Layer 8 of a small transformer language model trained on English Wikipedia (23 layers, counted from 0, width 128).
A neuron's activation on a vector x is GELU(gate . x + bias) times (in . x + bias), where the dot is the dot product.

Input weights of the MLP neurons that the questions are about. A number n stands for (n - 500) times 0.0016.
n36 gate (bias -0.111): 549 393 321 402 688 484 645 430 473 395 430 622 459 582 515 401 403 392 621 458 422 570 353 691 515 496 608 723 569 485 591 481 535 542 701 667 473 354 741 462 477 453 458 328 305 360 515 296 458 461 255 537 762 371 641 512 747 451 558 656 802 341 385 589 662 492 401 651 655 605 492 462 619 711 448 681 578 361 623 412 485 462 477 339 545 416 639 665 504 519 462 239 283 397 581 454 352 394 565 458 643 519 520 473 359 425 565 440 378 369 511 761 371 726 543 429 523 722 504 771 637 798 489 647 670 455 416 342
n50 gate (bias -0.077): 217 445 719 653 598 331 254 351 524 397 455 444 627 777 560 407 484 525 652 537 446 554 512 285 402 516 504 646 403 460 442 563 406 597 377 396 525 480 592 468 692 617 568 338 508 416 512 354 362 413 516 571 607 472 537 636 533 351 710 290 504 426 468 680 564 356 557 594 449 488 743 447 687 657 512 610 587 619 399 682 132 161 616 350 656 512 619 256 661 500 631 484 611 540 484 581 564 417 580 472 406 700 616 574 706 785 301 496 379 445 588 484 676 694 467 381 810 504 323 625 723 702 287 612 610 698 464 360
n72 gate (bias -0.039): 662 406 432 368 609 507 479 514 335 407 408 618 424 411 631 357 400 560 421 437 482 436 462 450 426 569 450 437 423 521 464 586 387 594 768 728 411 665 493 441 545 421 472 591 436 805 591 486 693 796 528 473 483 326 500 272 553 445 248 437 493 479 511 673 455 500 503 688 557 599 504 357 536 504 551 349 527 500 525 535 335 622 596 542 490 584 405 570 715 514 366 389 507 601 264 151 545 550 410 306 500 348 604 525 608 605 311 621 527 421 466 725 470 552 326 551 503 325 503 347 405 179 567 500 539 558 483 453
n75 gate (bias -0.110): 451 508 531 482 401 655 500 423 569 474 550 455 392 593 631 606 442 603 466 496 457 484 496 291 669 347 646 717 405 367 469 292 362 579 454 560 554 439 377 371 586 496 557 678 388 632 352 485 408 620 396 511 686 594 500 388 531 624 523 440 629 519 595 500 616 731 511 392 643 355 198 587 478 648 445 668 559 696 709 572 395 511 638 412 571 358 608 309 515 455 493 526 593 243 335 447 752 679 598 376 213 614 403 388 250 520 313 309 555 623 298 696 636 549 423 322 466 586 632 587 276 538 504 680 400 771 477 230
n118 gate (bias -0.073): 456 768 462 558 561 441 646 538 507 319 583 456 520 469 510 551 452 449 661 658 378 354 453 476 682 527 707 394 609 371 525 477 274 192 603 547 684 544 567 564 587 528 470 799 715 568 534 384 510 680 465 632 520 568 573 396 541 534 241 595 558 604 619 531 436 697 578 621 457 437 729 350 484 538 536 586 576 521 458 561 537 714 647 480 665 500 579 661 524 456 560 561 600 581 404 442 466 269 375 460 555 342 409 383 507 658 527 480 304 367 534 434 592 473 621 367 510 490 503 354 385 425 539 241 569 467 381 657
n193 gate (bias -0.113): 424 523 485 633 681 519 434 538 604 489 601 522 714 594 587 607 459 571 689 574 428 557 394 384 425 131 560 456 349 456 724 576 262 734 667 529 282 574 456 566 660 295 489 566 448 515 426 371 537 620 612 797 536 441 579 733 548 368 347 474 474 687 578 493 347 743 533 522 656 670 477 729 413 451 614 541 450 772 355 511 398 401 395 278 296 546 530 537 763 566 464 533 406 426 597 338 496 424 368 551 441 611 318 463 562 534 237 420 418 601 511 662 653 596 421 428 320 602 504 485 525 386 493 558 515 421 548 387
n196 gate (bias -0.099): 703 633 547 349 496 399 429 395 593 517 396 394 538 616 307 553 323 493 609 629 344 536 328 565 392 713 374 322 454 546 504 629 607 228 532 518 554 457 619 426 605 642 218 702 431 666 624 543 693 612 457 555 573 546 377 417 525 570 341 419 351 507 464 532 472 615 425 529 524 451 570 536 356 402 600 364 434 507 493 557 461 610 350 536 542 486 622 311 229 521 486 623 545 284 557 493 556 303 338 152 418 438 653 453 397 540 635 511 466 604 623 472 586 589 352 590 599 668 380 387 297 631 340 623 618 330 567 374
n202 gate (bias -0.128): 435 359 270 478 379 437 500 548 305 523 653 311 618 512 723 364 690 359 439 617 516 738 558 381 516 511 547 562 667 337 620 428 402 442 531 496 528 710 366 450 435 672 762 892 536 303 574 675 508 334 370 700 485 589 433 868 277 481 662 326 426 689 492 449 500 713 356 413 478 409 472 496 482 651 440 418 764 351 548 403 554 395 481 344 339 545 406 496 427 597 485 450 538 392 512 616 592 520 693 388 578 481 747 405 461 424 434 412 474 432 768 481 579 461 567 462 701 584 600 504 350 376 322 393 661 633 709 313
n225 gate (bias -0.095): 572 504 426 518 884 512 622 414 327 549 562 405 489 832 621 431 379 396 485 435 394 567 542 566 693 583 322 404 355 389 516 522 508 587 442 557 484 465 590 473 459 531 804 458 411 367 623 270 508 640 551 507 725 435 645 617 643 291 286 546 557 663 393 566 213 771 496 422 681 583 484 596 536 414 596 569 467 450 548 412 534 649 380 627 345 335 515 219 447 588 395 580 451 561 527 317 527 473 606 610 654 552 351 644 439 749 354 481 537 545 681 481 408 523 706 575 367 346 663 351 537 496 306 795 492 507 405 239
n231 gate (bias -0.124): 565 355 595 588 613 804 214 441 430 481 508 750 409 540 469 395 516 406 722 461 476 508 485 314 504 492 367 352 674 686 723 447 324 712 563 535 532 438 641 369 710 707 392 690 599 458 663 438 364 551 362 650 496 546 532 259 578 419 347 346 411 461 745 347 561 457 825 575 556 523 516 508 408 345 335 469 553 790 367 732 569 500 386 527 324 530 386 348 473 361 473 473 663 442 586 515 465 476 469 377 461 613 389 771 450 436 383 477 418 413 672 353 395 535 504 534 685 553 319 426 440 485 400 642 633 242 604 772
n259 gate (bias -0.074): 536 542 301 592 655 396 536 537 418 416 628 504 444 903 934 252 678 603 335 607 583 708 709 467 525 452 615 529 317 358 655 456 480 407 521 540 604 724 564 500 508 441 573 451 285 407 683 357 422 724 529 674 552 670 708 778 443 399 550 350 545 475 353 500 604 537 476 372 641 428 635 516 469 608 220 738 421 368 424 561 247 395 532 692 363 406 533 459 391 358 312 387 838 455 336 431 480 634 629 439 578 646 425 777 585 369 414 524 422 643 355 639 441 317 450 397 581 376 657 459 445 610 418 504 274 512 545 547
n279 gate (bias -0.071): 541 488 547 569 523 329 332 547 419 549 221 435 526 496 394 638 551 438 598 727 586 715 591 516 442 395 345 450 569 427 409 496 354 576 373 606 731 412 632 428 481 449 447 898 656 401 450 488 500 250 442 315 515 454 422 594 292 280 492 314 561 310 611 658 492 535 596 349 474 402 460 519 529 469 281 323 552 585 397 573 296 591 436 600 443 390 477 623 451 382 643 667 231 332 550 561 208 508 712 409 697 396 696 481 306 544 769 451 379 369 602 429 241 550 399 433 606 519 401 450 537 637 511 659 384 504 690 368
n304 gate (bias -0.109): 477 601 381 600 426 726 496 349 457 347 445 388 642 524 762 449 595 441 369 476 444 536 558 623 500 385 394 418 333 422 777 309 457 457 378 292 456 773 258 372 519 316 508 539 373 465 629 488 700 532 456 794 485 527 751 619 630 423 733 368 714 417 422 653 550 346 461 401 571 420 528 586 496 504 353 555 587 291 492 348 704 593 534 414 731 489 327 347 581 531 691 288 416 453 492 488 596 516 527 376 449 398 584 536 620 476 449 634 526 538 542 815 613 383 603 256 461 914 616 593 511 426 522 696 476 626 636 384
n316 gate (bias -0.110): 417 476 480 536 411 261 550 637 573 247 831 676 625 402 698 531 684 791 565 349 575 409 683 602 278 424 613 481 642 746 587 526 399 458 516 511 539 303 492 527 470 441 343 404 790 561 519 797 535 469 598 728 530 462 441 759 527 595 492 615 581 469 519 484 356 445 423 535 441 594 452 739 413 583 235 531 493 422 552 446 538 404 496 485 447 515 414 392 355 615 171 397 508 535 465 312 508 619 435 435 554 731 539 680 531 448 624 420 556 560 439 421 667 538 641 331 511 424 412 158 418 642 577 584 248 647 653 537
n36 in (bias -0.026): 661 632 404 562 344 608 627 400 595 597 355 638 355 441 488 349 525 550 322 393 391 433 407 805 367 597 616 500 565 565 479 239 418 410 529 261 483 742 423 553 488 702 463 443 525 614 512 442 611 542 367 405 676 480 312 467 599 532 413 524 471 550 549 529 536 479 627 471 520 408 500 603 438 655 389 578 504 666 657 467 302 500 714 459 706 587 703 652 549 496 407 326 636 38 500 725 537 643 597 398 603 552 605 870 508 390 525 524 330 492 265 476 745 361 392 720 431 835 703 565 310 676 676 330 550 620 157 551
n50 in (bias -0.021): 683 169 574 638 618 590 411 356 565 468 659 512 536 582 532 496 369 573 337 504 442 293 472 632 524 421 508 330 625 480 363 698 382 737 394 540 236 589 560 492 520 728 412 488 557 576 593 796 358 323 570 457 318 532 335 504 488 568 754 448 213 549 468 659 528 619 508 647 636 492 375 585 458 715 441 431 555 480 420 629 687 637 496 301 408 585 508 512 640 609 202 512 401 125 455 669 380 401 336 348 435 336 699 295 488 776 484 592 620 370 213 559 500 560 594 508 697 293 484 532 520 448 492 281 830 449 568 461
n72 in (bias -0.006): 621 500 424 415 650 348 489 428 507 408 372 489 423 744 817 515 580 440 651 301 557 603 533 519 602 617 591 597 373 433 254 588 342 422 677 530 382 564 555 489 346 431 692 530 428 241 310 350 777 614 708 388 566 660 637 371 489 411 364 444 448 368 709 353 529 440 496 443 489 507 504 313 637 386 594 369 489 481 438 567 437 645 518 489 541 328 447 680 648 307 540 415 576 586 323 184 430 270 563 426 538 348 454 523 296 404 754 665 640 697 364 424 453 548 390 500 544 636 544 493 471 277 404 640 485 398 441 410
n75 in (bias 0.020): 393 546 434 404 484 331 424 385 609 314 365 404 186 380 329 536 475 394 619 537 735 640 640 434 590 548 332 565 629 399 255 583 602 39 455 564 719 460 599 424 381 267 692 363 438 388 508 528 618 586 274 527 547 247 455 652 537 620 328 227 431 570 407 471 528 574 411 250 360 385 492 354 595 611 543 524 645 337 266 653 767 283 472 711 695 744 578 695 424 637 730 584 504 391 386 504 492 496 480 596 655 375 533 606 613 584 605 524 749 591 512 394 625 625 615 496 412 444 524 488 559 520 523 301 423 342 629 508
n118 in (bias -0.043): 531 435 723 451 563 599 683 358 305 534 377 514 435 369 390 819 514 381 640 626 691 475 366 313 433 582 468 538 538 382 404 721 587 448 654 445 436 316 435 593 514 561 493 649 786 438 420 507 214 472 496 577 469 352 411 412 556 500 394 628 566 278 556 409 541 609 590 539 650 408 586 503 631 606 604 591 578 567 748 386 271 659 565 493 387 383 591 629 558 462 544 497 612 618 350 635 369 329 497 338 476 584 511 475 348 374 497 510 687 571 606 402 373 573 394 432 634 524 352 680 520 497 450 538 598 412 345 547
n193 in (bias 0.018): 570 545 379 335 305 439 330 322 389 434 620 437 422 375 512 603 581 536 402 548 650 605 531 318 408 333 697 595 342 302 304 737 620 551 660 802 630 643 324 350 668 692 378 393 480 649 695 317 552 557 681 358 539 547 472 456 648 355 343 535 445 484 595 452 480 460 239 420 515 671 410 714 560 382 435 436 589 504 545 508 664 374 367 345 488 591 496 464 543 539 457 531 473 520 584 583 186 622 594 547 680 565 354 174 571 721 631 457 332 434 445 805 588 540 532 519 626 492 362 156 711 611 580 563 360 438 599 732
n196 in (bias -0.026): 447 753 267 243 551 528 152 441 582 439 524 458 630 488 668 384 409 469 599 363 666 345 665 543 543 458 590 449 527 318 691 542 348 384 739 450 342 399 473 434 546 592 400 438 543 389 531 718 737 524 465 564 432 515 532 358 359 592 244 496 415 453 562 348 554 386 531 520 780 378 616 395 376 270 793 235 632 402 508 477 500 631 618 691 404 414 688 644 308 550 637 339 447 442 488 384 623 595 515 496 461 249 480 571 512 203 504 622 478 443 393 659 534 605 559 315 369 668 538 601 343 423 530 511 262 379 508 604
n202 in (bias 0.022): 579 469 768 476 794 638 513 656 304 592 706 559 462 487 412 589 453 410 580 466 639 526 521 461 654 517 345 466 534 377 413 321 312 466 461 450 439 394 479 466 492 465 441 449 444 121 696 687 581 565 698 447 442 500 452 318 594 340 659 369 411 590 377 581 475 569 585 251 484 354 364 887 464 370 327 163 335 887 509 559 605 475 429 206 446 260 732 364 756 411 392 433 546 424 350 360 483 509 445 492 397 521 692 547 487 750 572 626 480 645 760 682 414 648 254 604 694 383 462 754 582 318 443 437 723 587 314 386
n225 in (bias -0.038): 378 527 274 161 461 474 432 409 539 798 375 657 529 535 386 449 656 590 673 358 251 688 593 391 427 450 772 453 496 521 197 492 341 530 724 382 548 359 693 615 336 320 335 914 539 381 551 376 611 443 591 628 538 644 238 517 517 690 691 640 718 946 560 547 475 526 615 591 525 521 368 633 504 561 583 479 305 643 597 555 546 406 471 586 618 508 578 543 597 445 555 437 392 611 392 279 437 386 284 365 672 359 566 496 526 443 539 542 422 237 420 700 422 402 639 412 356 156 339 300 347 704 537 593 427 387 606 328
n231 in (bias 0.010): 508 590 500 461 650 267 351 568 583 655 139 541 308 534 525 367 542 487 418 412 572 368 344 411 567 590 361 587 400 653 363 638 454 653 379 562 534 525 467 541 872 667 459 280 606 459 192 617 650 487 686 536 622 537 843 521 596 529 479 327 425 534 600 609 516 407 396 428 572 305 440 695 590 241 649 467 294 466 405 463 459 368 602 362 639 384 538 583 611 570 692 323 403 401 571 686 475 393 381 302 529 363 44 445 496 706 671 414 448 622 746 512 392 707 728 524 587 467 558 235 564 666 397 508 697 390 285 608
n259 in (bias 0.017): 352 508 332 464 330 445 577 567 496 364 422 382 583 637 644 435 840 477 348 434 449 567 409 496 815 542 477 573 554 631 690 342 608 389 488 774 496 689 413 320 617 516 481 404 285 599 639 473 407 273 566 582 673 710 394 829 310 588 512 424 250 601 253 360 682 558 396 734 578 692 599 615 569 386 608 616 519 492 404 508 671 240 432 353 466 426 523 423 523 550 455 713 639 527 543 496 530 516 626 633 721 519 362 313 622 460 558 379 326 406 553 455 552 393 605 354 569 519 641 504 611 419 496 743 388 519 366 544
n279 in (bias -0.051): 687 406 266 814 560 343 468 423 603 384 548 567 516 593 582 508 412 325 570 496 653 540 594 423 524 453 760 488 461 528 626 512 365 449 400 582 645 476 426 386 574 492 586 658 729 265 520 778 361 411 355 389 500 516 472 778 261 543 255 457 468 276 619 436 301 572 484 348 466 426 382 480 545 650 485 432 627 480 779 393 722 366 519 484 141 602 428 353 375 492 663 484 496 673 675 535 473 435 520 394 707 642 650 396 280 565 563 640 641 434 461 485 427 322 440 550 300 418 668 232 573 516 447 492 596 558 882 580
n304 in (bias -0.011): 477 447 309 570 194 413 376 540 790 623 429 496 400 480 504 598 472 610 735 296 699 464 400 488 642 469 409 633 613 679 379 301 685 384 378 311 480 598 681 446 565 436 361 434 766 682 125 457 335 412 631 719 691 683 731 603 347 349 551 589 586 385 614 669 512 658 340 623 380 431 472 359 456 484 557 708 576 397 609 465 658 422 519 621 469 605 575 426 430 484 469 284 412 706 654 617 303 640 593 392 606 462 660 353 613 508 743 300 466 412 450 454 587 636 405 348 574 439 632 340 511 469 504 612 417 500 469 560
n316 in (bias -0.038): 181 380 329 455 616 598 361 549 592 461 363 845 382 602 350 672 451 548 390 512 639 623 697 842 221 308 617 672 392 376 356 704 379 468 754 623 578 376 398 528 539 492 540 400 492 282 416 544 604 321 707 485 457 516 341 443 190 619 419 544 640 387 716 790 543 638 292 549 292 402 583 500 379 480 407 452 589 342 562 731 579 373 524 420 658 546 452 492 528 584 508 603 367 588 351 576 547 590 385 385 617 488 414 362 468 364 544 547 608 469 528 667 608 324 382 375 782 583 508 432 527 404 481 405 278 535 321 346

Each question shows a token from some text and the vector x that enters the MLP there. A number n stands for (n - 500) times 0.0062.

" two": 487 457 403 532 527 548 568 476 497 529 650 407 498 529 536 512 568 419 477 556 594 412 546 426 679 530 471 409 335 658 563 435 513 543 481 438 321 427 398 471 460 500 485 542 348 508 401 571 541 359 369 477 460 524 472 534 463 624 571 629 530 491 501 596 472 209 374 509 497 616 376 255 546 666 600 520 411 468 489 584 614 534 393 496 568 532 443 544 585 462 661 538 598 502 479 508 509 673 524 524 692 416 436 461 496 423 505 461 339 572 432 360 415 332 588 566 542 579 524 590 518 543 299 500 412 454 533 823
Which neuron lights up most? n118

"comp": 498 544 290 545 527 577 581 521 443 503 486 510 657 429 485 313 324 380 391 419 469 467 591 387 457 525 377 372 288 413 545 569 737 584 475 382 518 407 491 614 406 491 545 615 430 479 439 452 671 481 342 353 375 404 685 721 403 471 588 571 480 457 539 460 605 668 615 564 656 497 358 605 433 476 669 456 371 588 508 507 476 501 512 565 557 700 632 494 570 469 527 437 524 590 595 485 347 510 448 503 527 395 419 793 616 428 531 506 488 617 406 527 472 296 358 572 533 490 496 540 424 489 389 478 398 633 520 499
Which neuron lights up most? n225

" of": 569 457 456 558 550 554 372 460 457 484 799 410 526 490 480 546 352 472 298 417 622 657 542 520 425 476 235 448 630 525 407 514 521 532 480 568 386 575 454 479 435 534 341 644 436 394 504 544 580 448 495 371 542 491 561 473 412 547 567 320 384 461 601 492 566 490 445 551 506 401 515 546 385 597 559 540 404 509 459 551 651 492 481 713 404 465 582 546 589 374 622 536 495 603 535 618 419 566 482 410 504 431 476 261 450 572 533 447 452 643 498 524 392 526 480 573 678 489 380 402 498 481 414 543 412 581 551 677
The three highest activations, in order: n279, n202, n231

" rob": 696 602 421 458 476 473 507 469 448 531 499 404 549 381 297 501 472 418 369 472 507 381 455 400 468 515 433 486 466 614 463 558 713 570 496 620 477 516 354 487 479 615 600 749 460 392 367 580 497 375 425 403 446 430 379 577 535 504 501 613 426 620 446 461 570 551 512 523 647 648 355 588 449 483 722 465 320 623 327 425 600 458 389 488 578 711 648 361 662 421 538 469 576 747 541 415 314 506 528 452 647 351 509 527 549 472 465 400 333 662 368 436 531 451 575 530 499 572 564 550 527 494 471 313 539 541 440 644
Which neuron lights up most? n193

" Tech": 542 432 580 605 550 532 536 531 538 515 702 327 587 508 473 383 83 421 425 435 288 403 597 416 537 462 481 437 459 617 361 600 452 555 549 336 501 403 554 413 470 458 461 483 458 445 439 593 550 397 373 304 319 516 640 573 586 595 561 578 542 537 553 509 458 517 591 431 608 493 568 518 485 508 751 427 364 491 563 526 565 324 571 601 641 485 519 481 614 497 496 502 478 431 444 496 550 565 402 563 635 346 463 593 478 420 479 611 446 538 403 604 519 509 375 651 665 597 412 532 669 458 432 443 379 429 438 618
The two highest activations, in order: n50, n304

" into": 520 564 429 511 625 544 490 465 473 470 873 447 471 417 271 512 521 550 397 426 635 438 470 404 474 592 391 419 511 545 332 583 534 564 501 421 524 548 546 574 528 333 702 523 295 466 258 528 531 559 476 419 451 499 416 496 479 455 668 391 554 391 488 509 489 418 497 591 544 533 453 539 425 679 629 457 442 482 435 604 460 594 500 520 528 563 467 327 538 454 565 568 706 434 464 426 467 659 500 507 594 465 460 363 444 478 568 437 334 453 450 526 400 576 448 544 593 538 410 532 435 495 506 464 610 560 450 720
Which neuron fires most, and how strongly? n279, at about 0.27

" Program": 506 504 365 494 567 369 508 680 447 388 564 359 532 321 436 395 289 620 427 355 333 406 514 431 462 510 420 407 414 595 461 379 534 481 581 440 512 527 449 713 513 448 521 597 565 314 568 500 552 589 486 471 404 535 561 537 394 532 766 514 612 570 557 424 695 497 598 573 588 587 414 566 282 537 731 466 468 482 625 521 683 530 538 451 533 511 543 502 672 529 418 529 596 454 374 536 461 480 515 456 467 348 437 470 574 434 527 543 417 572 323 524 347 325 458 660 503 570 467 443 556 577 608 497 438 473 456 631
Which neuron lights up most? n75

" Chief": 409 356 449 508 612 381 463 654 512 538 676 300 588 621 513 401 291 491 470 364 476 503 433 524 533 505 466 378 429 575 419 541 607 459 509 464 541 499 609 451 504 576 309 583 466 382 503 454 509 346 507 393 384 394 469 464 522 622 689 597 446 596 541 474 640 570 610 512 668 449 508 435 364 559 661 656 305 327 547 557 565 429 535 459 419 687 438 503 556 624 538 575 615 548 520 473 432 586 438 507 623 442 494 349 535 445 585 391 560 579 363 430 307 367 525 511 510 579 553 558 552 412 532 358 515 483 511 655
Which neuron lights up most? n36

"ir": 527 460 329 599 508 597 422 596 545 351 392 485 585 501 438 547 405 419 487 354 551 416 512 596 755 488 571 619 457 543 605 505 541 592 547 429 535 429 343 486 544 461 345 588 396 310 455 447 487 288 487 455 422 387 591 512 598 644 457 489 508 529 468 374 537 408 432 371 664 457 332 462 631 517 646 448 417 668 508 590 650 424 611 461 417 549 606 631 473 454 335 469 760 661 600 520 495 521 507 393 666 460 599 318 422 396 569 537 484 594 421 473 480 427 551 592 545 668 540 531 565 479 310 516 413 457 369 605
The two highest activations, in order: n36, n231

"ly": 430 462 380 422 406 470 509 487 418 609 727 586 623 351 611 414 538 453 469 377 585 446 632 331 643 502 400 420 564 439 572 527 430 453 452 584 684 401 283 492 609 487 289 375 536 599 494 392 459 507 544 610 436 530 479 370 643 617 589 468 409 396 489 574 530 399 487 388 562 475 521 461 516 364 678 455 433 588 564 554 689 436 664 676 531 489 586 448 633 431 636 384 585 454 394 454 594 395 621 515 488 465 375 505 563 657 489 378 520 612 417 522 451 595 402 459 553 555 404 425 468 520 429 354 501 594 533 570
The two highest activations, in order: n231, n75

" H": 394 468 633 462 527 415 606 502 475 475 656 462 661 411 412 520 286 454 479 467 562 480 752 526 516 651 429 516 297 556 522 532 446 641 503 246 489 581 509 529 326 531 455 617 503 458 287 466 636 331 380 297 493 689 333 482 520 465 622 589 533 494 564 447 511 489 505 523 691 529 572 446 419 623 518 574 447 488 413 548 530 280 502 511 346 573 434 563 541 424 505 576 687 490 565 474 423 506 404 509 613 322 497 436 533 479 542 455 478 585 447 443 459 391 506 685 488 548 451 457 562 529 537 484 394 571 466 718
The three highest activations, in order: n231, n202, n259

"te": 437 459 227 575 621 354 554 547 489 465 593 419 420 369 235 496 578 470 360 489 408 450 459 543 442 546 454 548 479 481 445 534 637 571 395 388 436 481 463 527 555 545 579 430 564 497 365 486 526 418 599 515 508 527 448 511 579 484 467 594 531 554 532 581 577 364 577 442 584 448 680 536 439 623 536 369 562 446 605 566 705 415 639 531 559 516 422 708 533 428 492 544 536 384 515 618 314 431 360 708 568 429 438 619 612 685 531 485 394 628 426 409 327 269 610 646 547 484 375 510 287 634 341 522 446 545 518 549
The two highest activations, in order: n202, n196

" (": 473 457 405 434 569 509 585 406 621 538 787 497 359 347 452 284 428 388 456 383 611 481 513 328 494 565 349 504 459 451 530 547 613 561 445 303 338 454 422 618 398 531 430 753 629 510 444 497 572 489 449 482 541 485 532 488 431 728 602 365 489 554 657 556 532 452 504 479 596 476 423 414 436 576 532 630 538 559 457 449 539 386 454 518 576 565 419 552 493 403 672 470 571 503 583 454 475 530 576 552 544 497 473 518 453 610 551 524 534 660 364 499 479 443 282 619 541 478 522 522 466 438 356 422 372 569 506 566
Which neuron lights up most? n75

" C": 465 422 486 513 462 647 624 480 562 598 538 608 537 396 493 420 327 415 389 328 436 364 661 400 517 533 437 498 318 554 486 432 489 570 556 307 393 463 321 502 495 561 471 604 291 450 364 495 541 313 469 240 503 709 544 614 498 614 592 589 502 458 529 479 497 433 482 587 639 535 441 463 541 701 598 525 412 501 497 635 472 218 430 674 549 582 441 577 607 447 629 574 607 549 506 507 484 505 516 470 631 398 620 451 437 346 596 391 473 486 472 539 495 333 439 620 526 606 472 523 603 579 366 533 458 353 607 688
Which neuron fires most, and how strongly? n202, at about 0.37

" Van": 505 340 616 473 531 478 498 528 509 352 670 496 564 413 350 618 117 430 346 324 589 458 521 524 627 597 468 459 599 535 549 491 542 660 415 568 531 504 357 528 580 683 394 555 440 426 417 494 518 362 407 191 565 525 481 469 471 705 624 481 475 624 470 594 513 356 479 498 627 509 532 501 502 488 574 504 453 611 436 562 598 360 498 758 484 566 442 417 645 417 532 507 463 504 453 357 399 345 519 445 585 486 478 395 476 462 668 447 521 420 449 525 453 317 542 640 444 503 690 644 528 617 452 443 417 532 564 641
The three highest activations, in order: n279, n72, n118

"-": 587 602 628 595 595 595 448 413 472 520 614 517 575 329 468 446 244 414 478 501 609 378 445 535 696 530 361 502 541 578 406 555 480 423 470 382 383 537 331 584 548 382 509 496 430 445 553 500 440 747 601 398 393 687 482 473 366 562 704 488 493 447 573 460 580 475 522 479 605 486 519 549 299 444 716 725 476 398 489 498 524 568 427 412 395 461 503 374 513 448 536 437 508 563 510 499 367 502 516 507 526 474 457 560 551 622 515 356 517 534 298 456 440 340 515 608 504 357 483 514 509 384 542 591 508 606 412 733
Which neuron lights up most? n75

" Bed": 609 429 520 533 642 555 510 571 582 385 540 339 502 426 499 554 207 448 515 346 441 600 397 598 602 453 295 461 403 532 569 543 584 632 463 447 396 576 493 507 459 492 381 651 397 459 428 432 543 510 342 254 485 539 474 583 473 630 572 567 460 687 530 532 536 542 465 620 538 486 570 430 493 474 540 516 403 538 500 508 716 282 585 484 416 493 396 445 626 534 694 467 675 629 455 415 544 475 352 397 662 266 439 575 594 475 595 440 454 500 454 500 447 377 379 789 568 515 452 546 596 598 303 378 353 660 510 614
Which neuron fires most, and how strongly? n118, at about 0.29

"ger": 463 580 463 611 450 579 300 660 409 391 670 534 452 318 601 478 445 494 377 558 520 556 510 380 546 434 362 511 591 466 459 470 453 511 459 469 516 437 447 541 415 505 512 518 404 580 334 449 382 644 531 420 475 451 427 407 445 803 479 526 409 531 548 493 606 569 557 416 547 500 640 426 575 469 671 555 501 530 609 407 614 442 554 641 540 476 422 377 588 322 620 388 577 466 431 558 437 356 481 533 382 519 451 598 596 619 517 343 508 661 415 437 325 461 411 667 579 579 495 584 594 483 381 421 601 662 507 633
The two highest activations, in order: n75, n118

" pre": 452 622 451 479 717 586 461 461 452 425 589 493 522 376 388 455 344 439 344 527 519 331 467 408 524 610 316 396 388 651 459 444 641 644 610 354 491 549 360 507 480 448 569 641 373 545 425 464 472 329 418 511 440 555 494 505 400 541 737 525 449 517 499 642 536 530 695 560 440 492 477 365 463 451 678 497 366 414 552 742 763 373 520 361 468 677 423 510 565 442 610 709 442 596 469 451 520 520 359 569 401 583 591 487 448 558 489 473 427 611 289 408 470 528 425 618 462 544 664 608 461 433 594 503 419 555 487 590
Which neuron fires most, and how strongly? n193, at about 0.32

"0": 457 587 374 472 677 454 500 560 448 461 547 495 476 594 511 533 504 545 475 489 530 428 545 417 398 528 520 531 478 544 511 481 566 578 509 277 353 536 348 605 525 485 371 496 461 608 456 611 495 267 413 244 381 429 461 592 575 677 522 626 498 475 595 449 605 440 430 384 569 600 456 496 428 504 500 437 423 579 473 465 482 626 572 593 511 565 552 455 520 467 580 464 681 247 441 374 411 654 530 594 430 371 392 380 548 531 549 489 397 634 515 511 429 324 370 847 599 521 531 531 449 453 269 440 494 636 577 818
The three highest activations, in order: n304, n75, n316

" establish": 564 500 455 551 511 420 509 386 502 351 720 388 555 337 364 437 454 628 430 569 567 284 476 396 330 480 473 353 289 496 526 459 395 657 466 428 535 527 598 460 528 435 569 535 338 511 391 440 508 570 385 344 493 482 321 544 430 614 622 456 468 515 551 534 595 496 468 690 522 596 320 511 386 616 520 423 392 531 482 447 551 494 630 405 622 553 623 340 547 610 580 449 675 527 391 487 465 565 561 741 539 609 545 341 493 567 627 458 446 619 465 579 441 434 462 530 526 620 395 650 561 436 563 456 481 521 484 631
Which neuron fires most, and how strongly? n50, at about 1.2

" Associ": 465 434 461 512 541 538 503 496 513 403 624 440 563 393 573 249 111 584 299 274 530 432 582 509 557 498 529 511 440 467 451 597 697 524 347 439 593 441 479 413 476 607 373 591 324 388 414 321 454 550 359 352 438 441 608 537 541 594 580 514 555 518 575 601 602 575 544 494 559 466 474 521 395 640 663 505 419 544 408 324 591 397 487 534 521 617 420 534 652 538 461 572 534 568 534 536 374 483 437 502 619 424 523 536 571 493 485 493 619 641 464 588 400 463 468 583 529 558 440 692 560 582 363 410 483 611 601 514
Which neuron lights up most? n50

" aircraft": 382 603 486 561 427 477 508 588 496 471 844 502 532 368 514 418 296 586 458 425 555 369 578 293 501 547 498 562 484 637 397 419 564 341 556 454 437 597 494 560 485 486 495 628 316 434 449 503 561 515 476 336 451 480 512 573 360 648 676 479 568 606 535 375 527 486 529 495 569 573 478 389 502 453 725 675 483 345 512 548 562 452 473 432 511 464 693 402 628 476 445 553 437 515 452 455 383 606 568 552 499 469 413 449 485 435 528 527 419 570 490 444 451 458 466 640 555 525 454 392 556 354 430 473 514 383 519 783
Which neuron lights up most? n316

" its": 537 468 470 429 511 544 513 444 468 431 823 544 601 497 462 364 435 420 475 477 566 377 423 496 584 598 595 495 329 635 442 464 608 459 451 405 478 476 574 390 526 526 531 617 423 441 429 509 548 411 447 482 446 536 502 532 416 621 523 399 532 314 509 600 491 531 532 534 415 567 413 478 534 550 541 464 355 460 543 598 474 505 396 454 622 537 615 442 470 451 537 572 608 447 486 443 506 570 387 553 540 550 471 378 512 474 532 568 367 559 565 523 309 591 454 631 526 481 404 522 425 471 529 425 506 482 549 896
The three highest activations, in order: n316, n36, n75

" ev": 493 575 484 431 494 591 522 490 457 434 636 504 344 377 471 367 311 521 350 633 590 237 640 438 398 527 525 502 456 406 320 534 627 615 570 447 676 361 436 558 510 421 509 550 326 442 320 438 345 435 453 355 626 443 550 714 315 599 598 390 394 571 559 468 463 514 496 594 410 611 453 501 391 488 586 558 251 490 539 573 464 510 372 512 528 634 569 561 552 413 573 528 430 617 374 513 540 520 611 547 524 442 550 527 667 510 571 372 452 571 536 469 510 546 644 850 492 625 558 623 555 400 522 585 463 586 384 541
Which neuron lights up most? n279

"\n": 550 464 441 401 558 489 525 452 436 504 597 349 364 450 456 352 502 543 514 534 706 458 507 455 514 471 439 387 425 543 316 492 470 570 556 327 391 538 409 472 444 603 487 731 504 492 385 361 574 566 497 348 455 493 484 655 451 631 545 534 634 600 657 458 533 486 428 479 451 549 573 439 471 665 749 545 470 463 513 548 577 566 440 510 549 503 490 482 543 425 524 440 579 435 324 359 482 575 486 405 540 578 636 531 496 542 435 354 599 651 379 597 350 589 392 558 502 338 490 632 422 423 550 564 324 558 532 703
Which neuron lights up most? n72